Layer 5 of a small transformer language model trained on English Wikipedia (13 layers, counted from 0, width 96).
A neuron's activation on a vector x is GELU(gate . x) times (in . x), where the dot is the dot product.
The model reads these tokens: " For" " the" " L" "ove" " of" " P" "ets" " (" "20" "23" "–" "p" "resent" ")\n" "-" " M" "eg" "a" " Z" "o" "o" " (" "20" "21" "–" "p" "resent" ")\n" "-" " M" "illion" " D"

The vector x that enters this layer's MLP at each token. A number n stands for n times 0.063.
0 " For": -21 -10 32 10 0 19 6 -2 16 3 5 8 10 -12 14 -5 -10 21 1 7 5 -7 -4 18 27 9 -10 7 -5 18 -8 1 -6 -19 10 1 -11 14 3 14 -11 17 9 -35 -2 0 32 -11 17 14 -10 6 -9 -6 -6 -27 0 1 -24 -8 -2 22 -1 -34 6 14 -19 -14 -1 -12 -20 -18 16 -5 -14 -8 -7 3 -3 -6 6 7 -3 5 25 -8 7 1 -8 15 -21 15 29 0 0 -15
1 " the": -4 -9 23 -6 7 7 -10 -8 10 -5 15 -4 7 -3 2 -4 -5 5 3 9 13 5 5 9 10 8 0 2 -7 5 0 -3 7 1 -2 5 -13 0 -7 4 14 13 -1 -12 8 -9 20 0 21 11 -7 2 -14 5 -2 -3 -1 -7 -3 6 -12 21 0 -59 34 7 -3 -13 -2 -6 -18 21 44 6 -2 -3 4 4 12 2 9 4 0 -10 2 -6 -6 26 3 -5 -3 12 2 11 6 -1
2 " L": -6 -3 48 -2 -5 7 -28 25 0 -4 20 -3 -5 -13 -2 -1 -8 8 5 -11 -1 4 14 9 3 32 0 2 -6 -8 -1 -30 0 5 9 -13 -7 -8 -10 4 7 27 -1 -19 -3 -3 21 1 -6 9 1 14 11 9 9 -24 -8 -9 1 -2 9 19 16 -24 11 -1 1 14 -3 -16 -8 5 15 15 -9 1 14 4 2 -5 2 -9 5 -3 7 -8 -5 6 -9 2 -13 3 -2 -41 -7 -21
3 "ove": -3 7 16 4 5 -2 0 -9 14 -1 6 3 9 -15 2 9 2 13 -3 8 11 18 3 22 19 -4 -1 5 -5 -2 5 -10 -16 -13 11 2 7 -9 -2 6 4 -3 17 -50 -10 -12 5 1 -1 33 0 -6 -5 -18 -13 -19 -9 0 -15 -24 -3 21 -5 -2 12 -3 -15 -2 -4 5 -24 11 47 8 -15 -26 -10 -2 -3 -15 -2 -1 11 4 11 -11 5 7 -11 15 7 9 34 -28 9 13
4 " of": 1 -6 -2 -10 -14 -7 6 -2 6 2 -5 6 -3 7 19 2 -2 -2 6 11 21 -6 2 8 17 -2 -22 11 7 4 12 -2 -24 -27 10 10 -12 -1 1 15 4 0 -10 -9 -6 -13 7 3 29 5 4 3 15 -26 -3 -3 -2 7 -20 12 3 17 5 -95 -2 29 -19 2 1 5 -7 -7 4 -2 13 -12 -15 30 -1 -6 3 -2 -9 -8 23 -9 -8 17 -17 16 7 8 -7 4 4 0
5 " P": -15 -12 11 5 -4 11 -3 23 -14 -8 2 -6 -7 -11 7 -13 -4 -6 17 25 13 3 7 -2 16 18 3 7 -4 -6 0 -19 0 -1 2 -28 -13 -12 -10 11 16 -14 -1 -19 2 -7 -4 13 -15 25 -6 7 10 -13 3 -28 4 6 1 -13 8 20 5 -26 -5 -4 -1 20 -6 -9 -2 16 40 7 -5 12 31 6 -13 1 11 -10 -4 -2 -3 -5 -2 -8 -5 5 -12 15 -1 -7 4 -4
6 "ets": 11 9 12 6 -11 2 6 -6 6 -5 -12 5 0 -15 -21 -9 0 35 10 5 -2 -11 15 17 -1 1 -5 -4 -19 -12 -8 -8 -18 -2 7 -20 -3 -4 -24 9 -9 -10 20 6 -13 -9 2 2 -8 33 -14 -11 -13 2 -8 -44 -1 -5 -1 19 4 16 0 -8 2 -11 -14 -4 -11 -12 5 8 21 9 -5 0 -12 -11 -6 -6 0 -8 -12 2 2 6 11 9 -3 6 8 7 11 -31 -2 2
7 " (": 11 5 15 -9 21 8 -6 0 -4 5 1 10 -18 5 7 3 3 6 8 3 0 3 12 -9 32 7 -12 -13 -3 1 -11 -5 23 -7 7 -11 -11 0 -4 8 -2 -5 -11 -20 6 -1 8 1 2 20 -8 33 -12 -2 -20 -23 -7 13 10 -29 -1 15 7 -35 -12 -12 -12 -2 3 0 -13 6 19 5 -8 -14 -8 -3 -1 41 5 12 -14 6 4 -21 8 -2 0 11 -4 -12 28 -26 3 -4
8 "20": -5 -6 26 -20 19 -7 9 -19 6 11 -8 -11 -7 14 -12 -3 -5 -3 11 10 10 -1 -5 11 3 15 -12 4 7 32 0 4 31 10 6 24 -31 -14 -3 6 12 1 7 -22 -12 -31 -14 -1 -7 25 -6 1 28 -3 21 -17 -5 -8 4 -21 5 7 -4 -31 5 13 -13 -14 -2 -3 -25 6 21 -7 -15 -6 9 -7 -3 -17 20 -6 -32 13 -7 -20 4 4 -3 10 8 -5 20 17 0 -10
9 "23": 14 -3 44 -12 -3 -3 1 -14 -6 11 5 6 8 25 -16 0 -1 0 4 3 10 5 -2 -10 5 15 -2 -7 -4 4 10 0 34 -1 -9 28 -25 -2 4 -2 6 -3 -9 -11 -7 -24 12 -9 -16 23 -4 -11 4 17 -8 -34 -8 -3 -2 3 -3 9 -1 -33 13 4 -36 -11 1 14 -10 0 25 1 3 3 -1 4 -11 -10 4 2 -3 14 11 -50 15 8 1 -7 -14 -2 16 -14 3 -2
10 "–": 15 4 49 -13 41 9 0 -10 -13 14 -2 16 0 -3 2 -6 8 3 -18 -7 8 -6 16 15 10 14 15 -2 7 5 29 5 21 3 -15 -23 -5 -3 1 9 -13 -23 -5 -10 3 -3 21 -5 -8 -4 3 13 -13 10 -3 -24 6 14 1 -8 1 6 17 -29 4 14 -33 -11 -8 1 -14 25 19 12 13 -21 2 1 -17 -21 21 13 -19 19 -8 -23 16 -5 -6 -8 2 4 23 -8 -2 -8
11 "p": -19 -2 0 -4 -6 16 -2 7 -16 -15 8 12 -13 -9 7 -18 12 16 8 12 18 -5 1 -11 24 21 -1 -13 -1 -3 7 -14 8 4 3 -3 -7 -12 11 8 4 -28 13 4 -4 2 17 13 -13 8 -9 -11 11 -8 1 2 14 -5 5 -31 -5 22 -13 -21 2 -25 13 8 -18 -19 -17 20 15 6 20 4 36 0 -10 -8 -16 -9 -8 -6 -3 -11 3 -16 -9 7 9 -6 -14 9 -13 14
12 "resent": 4 -7 29 -24 1 10 0 -20 -2 -1 6 7 3 -3 0 0 4 11 -1 4 -4 -12 -3 -10 1 7 15 -19 0 13 25 3 -9 9 -2 12 -26 8 6 14 23 10 -10 0 -7 -5 11 -6 0 6 -13 5 9 1 -6 -21 -7 -6 11 12 -3 7 -18 -27 17 -4 -57 -17 -3 -8 -16 -2 41 8 -5 0 -17 2 -11 -24 -7 6 -20 3 19 -17 4 -7 15 8 -16 5 22 -15 -6 -16
13 ")\n": -1 -4 -34 -20 24 -2 -18 7 -27 -1 -13 -5 11 -3 -15 -3 12 12 -24 16 0 -6 7 -7 11 6 -7 -11 2 -1 -13 -4 0 -7 -9 9 -16 -10 5 9 -6 -2 -7 -16 5 -1 9 -8 -17 26 6 -9 -13 5 18 -26 -22 -16 3 -9 3 4 -1 -27 0 -18 -11 -4 7 13 4 1 46 21 -19 4 6 7 -1 5 10 -3 -20 -8 7 -5 5 17 -11 12 -10 -18 23 -16 27 -2
14 "-": -2 -10 12 -15 10 3 -20 16 -17 -14 -7 -3 1 9 -8 7 2 14 -3 3 3 -3 1 2 7 4 -11 0 14 20 8 2 22 -28 4 16 -19 -5 15 9 -4 -9 -6 0 6 -19 0 -3 7 7 2 -7 -4 -6 -18 -12 10 15 -20 -4 -6 13 24 -33 5 -20 10 3 11 -19 -12 -5 58 14 -5 -3 32 -3 -14 -6 10 -2 -6 0 -4 15 10 17 -1 21 -6 2 8 -6 5 8
15 " M": -18 -20 41 -5 1 -3 15 22 -12 27 2 3 -19 7 8 10 -1 12 -2 15 4 5 18 0 11 11 3 9 -17 13 8 -15 -3 -7 8 2 4 2 2 14 -9 9 6 -11 2 -10 13 -3 0 17 -6 8 8 6 21 -17 17 -11 2 9 9 21 1 -15 1 3 -10 8 -5 -7 -7 2 35 10 -3 -1 30 1 1 19 11 -5 18 -3 1 -8 -7 -13 4 3 -5 11 11 -11 2 -7
16 "eg": 1 -2 23 4 10 8 -4 8 -2 -8 31 5 -12 9 -9 7 1 22 12 -4 -3 -16 17 13 24 10 -2 18 -10 20 -10 -12 2 -48 5 -12 0 9 -12 5 8 -10 -10 -22 -5 7 24 7 -4 1 -17 -4 4 35 3 -28 1 12 -8 -17 15 17 -1 -37 -10 17 2 -10 -10 -14 7 -6 13 2 -14 -1 -22 -4 -3 -11 -17 14 -16 -14 -7 -9 -12 7 -13 12 10 -10 -25 -10 0 25
17 "a": -21 17 40 -1 0 10 7 5 10 -10 14 16 4 1 -14 7 6 12 -19 2 3 2 -7 -18 5 -6 6 0 -3 5 0 0 -9 7 5 9 -7 -6 -7 3 -8 18 6 -10 -5 -9 14 9 6 32 -4 -1 -6 -7 3 -21 2 -7 -17 12 4 22 1 -48 10 -9 12 9 -1 14 -7 21 40 2 4 1 5 2 -5 2 3 -7 -1 -9 -19 -37 -11 2 8 -1 12 0 25 -3 4 11
18 " Z": 3 -14 40 15 -3 14 -1 23 8 -1 9 -14 -6 -12 -1 -10 7 -8 9 8 4 1 13 -6 26 1 -1 13 -10 0 -1 -9 -10 9 11 2 -23 -9 -9 4 -2 19 -6 0 -4 -28 21 -7 6 9 12 12 -11 -7 -9 -47 18 14 -2 3 8 18 -2 -2 1 0 -7 15 -10 -6 -2 8 20 6 -13 9 9 -2 10 -16 13 1 -6 -5 2 -13 1 -1 3 11 4 12 8 -12 13 -2
19 "o": -19 2 5 -3 4 -7 8 2 22 -4 8 9 15 7 8 21 2 10 -10 37 9 -1 -2 -16 34 8 -16 9 9 -2 0 -12 -19 0 -2 22 -32 3 2 2 -14 5 10 8 -14 -6 7 5 11 29 -2 -1 -2 -5 -10 -23 -6 -6 -9 5 9 20 2 -18 -2 -4 -19 5 -13 -4 1 23 38 4 -13 -16 -12 -10 6 -23 16 -9 6 2 -8 -7 8 2 -10 -7 0 2 19 -18 4 -27
20 "o": -12 1 14 -2 3 -5 10 5 21 -5 6 13 28 11 6 18 3 9 -3 14 10 1 4 -21 22 1 -12 3 6 3 5 6 -10 -4 0 24 -25 4 0 3 -6 8 3 11 -13 -7 7 3 8 25 -6 4 -1 -9 -11 -25 -5 -10 -10 -14 2 22 -2 -14 -5 -15 -15 3 -12 17 3 13 48 0 -3 -13 -20 -3 3 -22 19 -8 6 1 -11 -21 8 2 -5 1 -9 0 21 -17 6 -14
21 " (": 13 1 13 -8 20 14 1 5 -4 -2 4 12 -17 10 10 -4 3 14 11 11 2 3 8 -15 34 6 -11 -14 3 7 -12 0 22 -10 5 -17 -8 5 -4 7 2 0 -15 -21 6 -7 7 -1 7 19 -10 30 -12 1 -21 -21 -5 12 8 -28 0 14 4 -40 -10 -16 -6 -2 3 1 -12 1 22 4 -10 -18 -8 -3 -6 37 8 20 -14 3 2 -29 8 -3 2 16 -4 -10 25 -23 4 -6
22 "20": -2 -6 20 -21 21 -1 15 -14 5 -2 -3 -6 -6 14 -19 -4 -7 -2 12 15 12 -3 -4 4 2 15 -8 -1 10 34 1 4 26 8 8 18 -31 -8 -1 12 8 -1 3 -19 -12 -31 -15 -3 -6 24 -4 1 28 0 21 -19 -8 -11 4 -14 6 6 -5 -34 2 9 -11 -14 -4 -4 -26 0 23 -5 -15 -2 12 -7 -1 -24 19 -2 -34 11 -9 -21 6 6 -5 9 5 -2 28 14 0 -11
23 "21": 5 -3 41 -13 8 -2 8 -11 0 2 -5 6 1 26 -16 -6 -3 3 -7 7 7 12 -2 -11 7 17 -4 -7 -2 9 5 -5 42 2 2 22 -18 -1 8 4 2 -5 -4 -18 -7 -25 16 -9 -19 16 -6 -9 6 15 -14 -24 -2 -9 15 4 -3 10 -9 -32 9 -3 -30 -9 -2 14 -10 -15 36 -2 4 -2 -7 5 -14 -16 8 2 -4 14 12 -45 12 12 -5 7 -23 9 16 -4 -9 1
24 "–": 14 3 42 -13 40 11 3 -10 -12 13 0 11 0 -5 4 -7 8 5 -18 -7 8 -5 17 12 8 13 14 -3 8 10 27 4 18 2 -14 -19 -3 -2 -1 8 -14 -22 -5 -11 3 -6 18 -4 -7 -5 1 13 -11 9 -2 -26 7 13 5 -5 0 8 18 -32 7 13 -34 -13 -6 1 -15 25 24 12 11 -22 -2 2 -16 -24 25 14 -16 16 -11 -25 15 -5 -2 -12 2 5 23 -8 0 -12
25 "p": -18 -3 -2 -4 -5 17 -2 9 -15 -16 8 14 -13 -10 7 -18 12 17 7 12 18 -6 2 -12 22 19 -1 -13 -1 -1 6 -15 7 4 4 0 -6 -11 12 6 5 -27 13 5 -4 0 17 12 -12 6 -9 -11 11 -9 0 1 15 -7 8 -29 -5 21 -14 -20 2 -27 13 8 -17 -19 -19 20 16 6 21 3 36 0 -10 -11 -15 -9 -7 -8 -3 -12 3 -17 -7 8 8 -7 -15 8 -12 14
26 "resent": 6 -5 25 -24 1 9 2 -16 0 -10 4 10 6 -4 1 1 4 14 -1 8 -6 -11 0 -11 -5 2 15 -20 -1 21 25 0 -12 8 0 11 -29 10 8 14 21 8 -6 3 -7 -9 7 -10 0 5 -13 5 9 1 -10 -23 -6 -10 12 19 -2 6 -20 -25 15 -6 -58 -19 -5 -7 -19 -8 41 8 -7 -3 -19 2 -12 -30 -2 8 -18 1 19 -16 6 -6 15 6 -15 3 19 -22 -7 -11
27 ")\n": -1 -7 -30 -22 24 4 -13 12 -24 -9 -9 -2 11 -2 -15 -5 10 9 -19 24 2 -3 7 -7 3 4 -5 -16 5 6 -13 -6 3 -12 -4 13 -21 -9 2 13 -11 -6 -5 -12 3 1 12 -10 -15 25 6 -10 -12 9 17 -21 -22 -15 0 -5 5 4 -2 -27 -2 -21 -12 -5 0 12 3 2 42 18 -17 5 9 3 1 -1 11 -2 -19 -10 6 -3 7 19 -8 13 -8 -12 20 -18 29 -2
28 "-": 0 -8 0 -17 13 9 -16 19 -9 -14 -8 0 12 9 -1 7 2 16 -5 12 5 0 3 -2 -12 5 -8 0 15 20 10 -3 16 -30 3 37 -17 -3 12 10 -9 -5 -4 0 3 -15 -3 -5 9 11 1 -2 -2 -8 -19 -11 3 10 -18 -4 -7 15 19 -36 -4 -15 6 4 8 -16 -11 -12 55 11 -5 3 26 -4 -11 -8 10 -3 -6 -3 -2 7 11 20 -3 14 -7 0 -2 0 7 5
29 " M": -14 -21 39 -4 -1 -2 17 23 -13 25 -1 3 -19 7 5 9 -1 10 -2 16 3 5 17 -2 14 10 4 8 -16 14 7 -14 -2 -3 8 0 2 0 3 13 -7 12 5 -12 1 -12 15 -4 2 14 -7 9 7 7 21 -18 16 -11 1 9 10 21 0 -19 4 5 -12 9 -4 -6 -7 3 35 11 -5 1 26 1 2 17 11 -4 17 -5 2 -9 -7 -13 4 4 -6 12 14 -8 3 -10
30 "illion": 3 -17 19 1 -2 1 -6 3 5 -2 -4 3 -6 10 -6 -17 9 6 2 13 -4 -7 7 12 23 0 -8 -2 6 10 -10 18 -14 -25 -1 -15 -3 5 5 11 17 20 13 -43 -12 -7 11 -1 8 16 -11 0 -4 8 -5 -26 11 -1 1 15 5 19 -5 -73 -10 -6 -15 -4 -1 8 -18 -8 56 2 0 -9 9 -1 3 -13 -17 6 9 4 8 -21 -3 4 -1 11 24 7 8 -12 11 -21
31 " D": -10 -13 25 4 11 3 -22 25 -23 -27 6 -10 -4 2 6 -8 5 9 0 19 -7 11 -4 -4 5 24 -10 7 -12 -3 2 -11 -2 -24 4 -15 4 -8 -7 0 3 8 -4 -26 3 -28 7 11 8 16 -10 7 3 7 8 -34 0 3 -12 -17 6 18 -11 -9 0 0 -7 3 -2 -11 -5 7 25 -2 0 8 24 -4 7 -8 9 8 25 -3 10 -19 19 -11 10 -18 -32 5 8 -23 -1 -12

Each question shows the input weights of one neuron of the MLP. A number n stands for n times 0.0083.

n32 gate: 28 -3 -18 -5 47 -25 -24 16 -17 39 -1 -8 -5 -5 -13 -26 -15 -19 5 17 7 11 -9 -7 -59 -56 -21 -12 35 -20 -17 -3 14 -21 -8 10 -1 6 -11 22 -12 7 -11 17 -12 7 -3 -28 0 12 12 -10 -15 20 37 28 -18 -11 -29 31 13 -28 -35 8 -11 -26 -5 0 -41 -4 -10 -10 -35 9 31 -21 20 -6 33 4 3 10 -10 -22 7 12 -29 10 14 -23 -2 -17 4 18 16 1
n32 in: -2 -46 -32 -7 19 11 -14 10 -24 -23 -14 7 8 2 2 7 12 16 12 11 -1 31 2 -40 -26 14 33 -2 44 17 -8 -38 65 20 15 22 -23 -8 -13 10 19 18 -10 6 -16 47 24 -57 -17 12 -2 -22 -28 16 23 3 -12 -36 -25 26 -33 -14 9 22 36 -56 1 -11 -6 30 13 8 -8 18 -31 -6 -30 6 7 -60 15 2 -30 26 -10 33 -23 43 -15 -25 26 8 33 -27 36 -19
On which token does it fire most, and how strongly? 27 ")\n", at about 12

n6 gate: 16 -34 -22 -18 30 0 -6 -16 6 6 -7 2 -19 -13 2 -5 7 -20 9 -6 -25 32 17 -23 -5 2 29 12 -14 -16 -13 -5 14 -4 12 -5 -56 -5 10 20 -11 -13 -15 0 -11 15 -10 -6 -16 8 -21 10 20 -9 1 1 4 8 -5 38 14 -13 2 5 1 -10 -18 19 -21 19 12 -5 -7 14 35 -6 -6 -5 20 8 -11 -32 24 -23 -22 4 16 -11 22 -37 -27 7 43 32 32 4
n6 in: -7 -18 1 -6 -13 3 -18 1 -28 26 -13 -8 18 24 -25 -7 10 -20 11 -1 -49 46 6 -29 1 9 42 10 5 3 22 5 -31 -30 -23 -8 -9 -24 -30 23 26 -18 -13 -12 -6 19 0 34 -25 3 25 8 13 -12 -28 6 -26 -18 3 13 -4 -33 -16 14 4 -30 -14 -1 3 55 11 -15 -5 4 -12 22 7 33 5 -15 -8 47 2 -42 -35 -30 -17 -20 6 -32 3 26 9 -8 -19 10
It fires most on token 27 ")\n"

n148 gate: 6 -5 -4 -6 -25 10 7 28 -13 30 -1 -17 0 -34 5 9 -8 6 -10 -13 14 16 1 12 -10 -27 -5 21 23 -6 -5 3 15 -2 11 3 31 10 3 -24 -8 3 -12 15 17 -18 15 46 -4 -19 1 23 -6 15 -1 -1 -18 -17 26 -3 -4 -19 -1 1 -2 -25 26 25 29 36 19 -29 2 10 11 -12 -18 -11 -20 0 20 -14 15 -36 -20 12 -29 -17 6 -34 -10 3 -11 -20 30 23
n148 in: 15 -19 -10 -3 -6 26 17 -3 -15 2 -10 -21 5 3 31 -6 0 -26 3 14 3 -6 -10 -26 -2 -23 -8 3 11 21 -12 -14 3 8 -11 -22 -9 26 0 -5 30 36 -11 9 16 6 11 2 3 -19 -10 -17 21 1 31 14 10 15 2 -14 -13 -26 -23 -3 -13 8 -18 -3 4 -16 -9 20 -19 10 3 40 -2 -2 -16 -8 -1 -25 -18 -30 22 10 11 19 14 -6 7 8 -41 2 -2 -33
On which token does it fire most, and how strongly? 17 "a", at about 0.42

n230 gate: -3 -20 -19 4 22 -25 -4 -7 -7 12 18 26 -15 -27 16 -3 -1 13 -4 12 25 -18 3 -9 -39 10 9 1 4 9 -27 29 -50 35 -5 -43 4 -18 -15 -20 -13 -29 -2 -1 16 8 -8 9 -19 -28 2 2 -12 6 -30 -12 21 1 31 25 -1 -28 14 8 21 8 6 36 13 -16 11 -6 -11 4 28 -12 12 -25 -18 -11 -27 12 -5 -2 8 32 -20 -4 23 -10 -4 14 -2 -2 -18 8
n230 in: 22 -1 -10 3 -4 -21 -25 -12 -1 5 4 27 1 23 -17 -53 -5 -9 -33 2 1 2 -19 55 -21 -7 -7 33 -14 -6 -8 -3 -8 34 -12 -17 5 -43 32 4 -14 -4 -4 17 8 -16 -28 12 21 -10 -1 -15 -1 -5 21 1 8 5 19 17 -11 0 46 -15 9 11 5 21 27 -30 41 -20 -15 2 17 -21 -26 -35 7 -17 14 2 -18 -5 12 8 -18 13 40 2 -29 18 7 -25 -22 30
It fires most on token 6 "ets"

n129 gate: 27 4 -1 24 -19 -2 11 4 17 13 22 52 -20 -3 3 19 11 -16 -2 -15 -17 21 -5 22 -17 11 28 9 -10 8 -49 15 -19 8 3 17 6 -15 15 10 -7 -1 13 -9 16 11 -6 5 1 0 -1 -14 -13 -15 1 17 -14 18 -6 -17 -4 -20 7 14 -11 -10 37 -9 5 -12 -19 6 -6 19 49 -22 3 -19 -6 -15 3 18 -35 4 22 13 25 -4 3 7 27 -17 -38 43 -2 6
n129 in: 22 -6 -10 -39 -17 -19 -5 6 -11 -18 -1 2 2 10 21 14 -5 19 22 13 6 2 2 -4 -14 2 8 -3 14 -15 5 4 21 16 -32 -30 17 25 -10 -7 13 19 13 -34 -27 -17 -8 26 22 23 -32 -13 50 -6 23 10 18 -17 27 -8 7 -2 17 30 -27 4 7 -9 11 13 -6 -8 2 35 -14 10 -6 6 19 31 29 -6 -7 -1 16 15 5 12 -5 -2 -37 -22 -9 11 -51 26
On which token does it fire most, and how strongly? 10 "–", at about 0.32

n166 gate: 5 21 1 24 13 -1 -17 -8 -9 -8 2 -1 12 13 -26 1 12 -8 -6 36 -8 31 0 -5 9 -12 -9 11 5 -6 -6 -7 27 4 -13 2 14 42 3 7 8 -1 -7 -8 8 -11 -2 -2 -10 -20 -9 9 -9 16 1 11 3 24 -22 -20 17 -15 -35 -9 -32 9 41 32 -29 -41 -4 14 -34 2 -3 14 -10 -11 -32 3 -39 -15 -1 -20 14 0 -25 -17 18 30 35 19 -22 31 8 -3
n166 in: 34 3 6 27 15 13 9 -30 -12 -15 -14 -1 18 -6 0 6 24 18 2 -10 7 -9 -46 11 -11 12 -25 6 22 -14 6 19 4 6 -7 4 51 19 20 2 7 -33 -10 -11 8 6 27 -5 33 -6 27 0 1 25 3 -6 13 -1 -13 -8 -8 10 -30 27 -16 22 10 20 -8 -3 -22 -5 -11 10 2 5 19 -21 7 33 7 22 -13 -8 44 26 -30 -14 4 17 -15 2 -22 7 -10 13
On which token does it fire most, and how strongly? 17 "a", at about 0.44

n72 gate: -1 32 -17 2 3 -18 35 19 15 -7 -8 -7 26 5 -4 -2 14 -18 16 19 14 10 -20 14 -26 41 -3 -11 37 -20 -41 21 -25 11 -40 -14 4 -11 7 -9 -16 -5 4 15 -10 0 -29 19 36 7 18 11 -24 -2 5 19 4 5 21 -9 27 -9 -4 4 -25 12 29 -13 2 -40 -9 19 -8 -2 -7 21 11 -24 17 14 1 -15 -3 2 -16 -17 11 7 -35 -8 11 -2 -25 -17 20 -17
n72 in: 3 -4 -2 -18 -15 14 -23 11 32 10 -11 -7 -24 -20 -5 0 -8 11 1 19 -19 11 61 -7 -34 26 8 -26 6 -6 -4 -12 -4 -10 6 6 7 3 -30 -16 9 -16 -18 -15 -8 -7 20 20 -26 -17 -5 19 12 -13 3 -17 8 -2 -1 -15 -3 -7 6 -27 -5 -9 38 7 -1 -7 -12 -17 -2 -3 2 11 11 -11 -49 12 -43 -2 11 5 -13 16 17 -21 -17 0 -13 12 -7 -2 -14 -13
It fires most on token 20 "o"

n101 gate: 73 -7 26 21 -33 18 31 25 -4 -4 -13 7 4 21 -9 -30 17 -16 9 9 31 14 -22 3 -9 -9 -3 4 -7 -6 -10 5 -6 8 19 6 -2 14 -10 13 -16 -17 18 0 -12 -23 -25 12 -29 -10 26 15 -26 -16 0 4 -6 10 7 26 -17 6 -7 2 -3 3 -13 32 -14 25 -4 -27 -12 9 10 -7 13 -3 -13 11 0 -16 -28 -22 18 -10 -22 -3 7 -10 6 11 12 7 -42 21
n101 in: 1 5 -3 12 12 -14 -22 6 -14 28 30 23 -37 -12 24 14 8 5 21 6 12 -27 -13 31 -23 43 1 -12 -24 -6 -18 21 -4 -1 22 13 -2 -34 26 5 -19 11 1 19 -34 -37 23 12 16 -1 7 19 33 8 13 -17 -15 -19 -24 0 -6 -3 -44 -2 -15 4 -8 -1 -11 -7 -15 8 18 19 -29 -19 -28 -5 10 9 -12 -14 2 -8 5 10 -28 -41 -1 2 -18 -15 -15 10 0 32
Its three highest activations, in order, are on tokens 18 " Z", 4 " of", 6 "ets"

n160 gate: 5 -8 -17 -11 -15 9 36 -9 -14 30 -12 1 -36 -9 15 28 -27 -2 -7 4 -13 5 -15 9 4 1 -15 11 -15 -6 -8 6 5 33 -2 10 41 -9 16 -16 -19 -3 -6 15 -4 33 10 -21 -14 -4 33 -28 -3 -26 -13 5 9 -23 23 15 -12 4 11 0 -26 20 10 12 -6 8 48 21 8 -16 -2 12 22 -7 18 16 -7 3 -18 -2 5 -10 7 -5 -13 -5 -24 -7 -28 15 4 0
n160 in: -13 29 -1 -23 36 2 -9 -21 24 32 -5 13 2 45 4 1 -11 -6 1 -9 -4 -19 -12 -31 -23 -13 -13 0 -11 -4 32 9 48 14 4 21 10 1 -1 18 3 6 -29 -3 -3 44 -2 19 13 -3 6 -20 -6 -7 17 7 8 14 -15 -33 -50 -9 -35 -8 -30 -13 -3 1 -24 1 -1 8 -2 -21 -27 -4 -1 -11 14 -21 -28 -3 -19 -3 -25 13 -19 5 21 2 11 -9 10 2 -10 -8
It fires most on token 5 " P"

n138 gate: -32 -16 6 17 25 -23 15 17 -15 1 5 -13 -6 -15 24 44 -32 -9 6 12 6 -12 17 15 26 -13 20 2 -11 -11 -11 8 -11 -17 11 14 1 2 -7 -40 0 -15 -32 15 23 -24 -5 4 31 -30 -6 6 3 10 -11 7 31 -3 24 40 6 2 1 4 -11 -19 -27 -19 14 3 0 -6 -1 22 -16 -2 -14 16 36 25 -27 -26 24 34 6 26 -16 -9 -2 -22 11 -29 -38 -1 -10 7
n138 in: -14 -20 -2 0 3 6 8 22 -1 -8 -4 13 -10 37 11 10 -9 -8 20 36 -19 2 29 37 17 12 43 -8 -26 -23 16 4 -31 -1 13 25 27 -35 5 40 -40 -17 -43 21 -52 -12 -34 -27 -10 -22 -3 18 15 7 34 -6 -7 9 28 9 20 14 19 9 -54 -8 13 22 -21 7 19 -18 2 0 12 30 -1 -72 4 24 -7 -3 14 4 -9 -1 1 -2 3 1 -9 -15 2 -10 -39 -1
On which token does it fire most, and how strongly? 15 " M", at about 2.6

n8 gate: -14 -38 15 -14 13 24 -24 -17 -7 -13 -10 16 34 -9 -51 -4 12 -4 -1 -27 0 27 -9 28 4 10 13 -8 3 -2 23 4 38 -2 -6 -20 -19 -5 17 -12 16 -7 -8 24 -7 -3 4 36 -9 7 24 11 22 -2 15 0 -5 38 1 22 1 -13 19 -5 9 -3 9 3 0 54 32 -44 -6 -29 5 -23 -4 17 13 26 -11 -17 -1 12 6 -25 -21 -8 31 21 -28 4 4 6 -4 10
n8 in: -6 -16 -10 1 -28 17 17 9 21 -2 10 -15 20 -9 -13 11 4 -9 16 -70 -7 26 -9 -8 -31 -30 3 4 -23 -1 13 45 19 6 -4 0 -7 -1 -9 -23 -10 -23 23 4 -4 -31 -4 -12 -1 3 14 1 31 13 37 -12 -20 14 29 -48 9 17 -12 -29 10 -6 12 -5 -7 29 15 -1 -7 10 4 -24 23 -1 -21 -2 -32 37 17 1 16 0 -24 -1 -1 -1 -5 5 -7 13 24 -28
On which two tokens does it fire most, strongest first? 9 "23", 23 "21"

n210 gate: -7 23 -31 -1 -10 3 -11 4 -30 -14 19 -5 -23 -38 -11 -27 0 32 6 2 -6 8 1 15 11 -19 -21 21 14 -9 20 7 -21 -4 -27 -2 7 5 11 -19 1 -35 -29 18 -25 -11 14 -9 14 -33 26 22 18 8 10 12 -7 -39 5 13 -4 -24 -5 -9 -5 42 20 39 -5 -2 -3 -2 -7 7 -15 1 -5 -18 -16 2 -3 2 5 -32 9 4 -7 -5 -6 10 -4 43 19 -5 -11 -39
n210 in: 37 18 -3 -5 20 -9 -20 -14 -20 -23 -4 -31 -35 -16 -15 6 13 4 1 -50 4 20 -24 -52 -16 4 -3 -28 -28 -13 -6 -1 10 2 9 3 23 -2 -26 7 2 8 -38 21 -5 -11 0 -1 5 17 -5 15 0 12 1 1 19 -7 -7 3 1 -15 -4 -12 -9 -10 27 -1 -28 5 9 8 -19 10 5 25 -13 -13 -19 -17 23 -25 20 -32 -5 -6 -29 9 9 22 9 -1 -6 -24 -19 -1
On which token does it fire most, and how strongly? 0 " For", at about 0.61

n139 gate: -2 -42 -18 2 32 -6 45 22 -10 33 1 -9 11 -25 -16 28 17 -19 -5 12 11 -5 -18 16 -13 0 1 -1 9 -26 -12 -11 -7 18 -24 3 1 17 6 -22 15 10 -4 14 0 5 -36 -8 -7 -38 6 -21 3 11 -14 8 43 2 33 24 7 -19 -35 33 -36 14 28 33 -18 -6 -15 -2 -6 1 -7 4 17 20 -10 10 -1 18 -11 11 -1 20 1 -8 11 1 7 6 -31 33 -28 1
n139 in: -17 -7 36 -14 23 7 -22 40 31 -28 -21 -25 2 9 -18 3 -5 26 3 -2 13 34 -10 9 -8 -17 10 -22 -2 8 40 1 25 -63 25 36 -27 -5 16 -35 11 -23 -27 -2 -4 4 -17 17 -12 8 35 5 9 -17 29 4 -24 -3 21 -1 -14 6 22 -4 1 -1 -27 -12 29 5 19 -20 12 -18 13 -20 23 32 -7 16 29 15 19 19 23 0 31 10 -5 29 -57 -9 -46 -44 -4 -35
On which token does it fire most, and how strongly? 11 "p", at about 0.15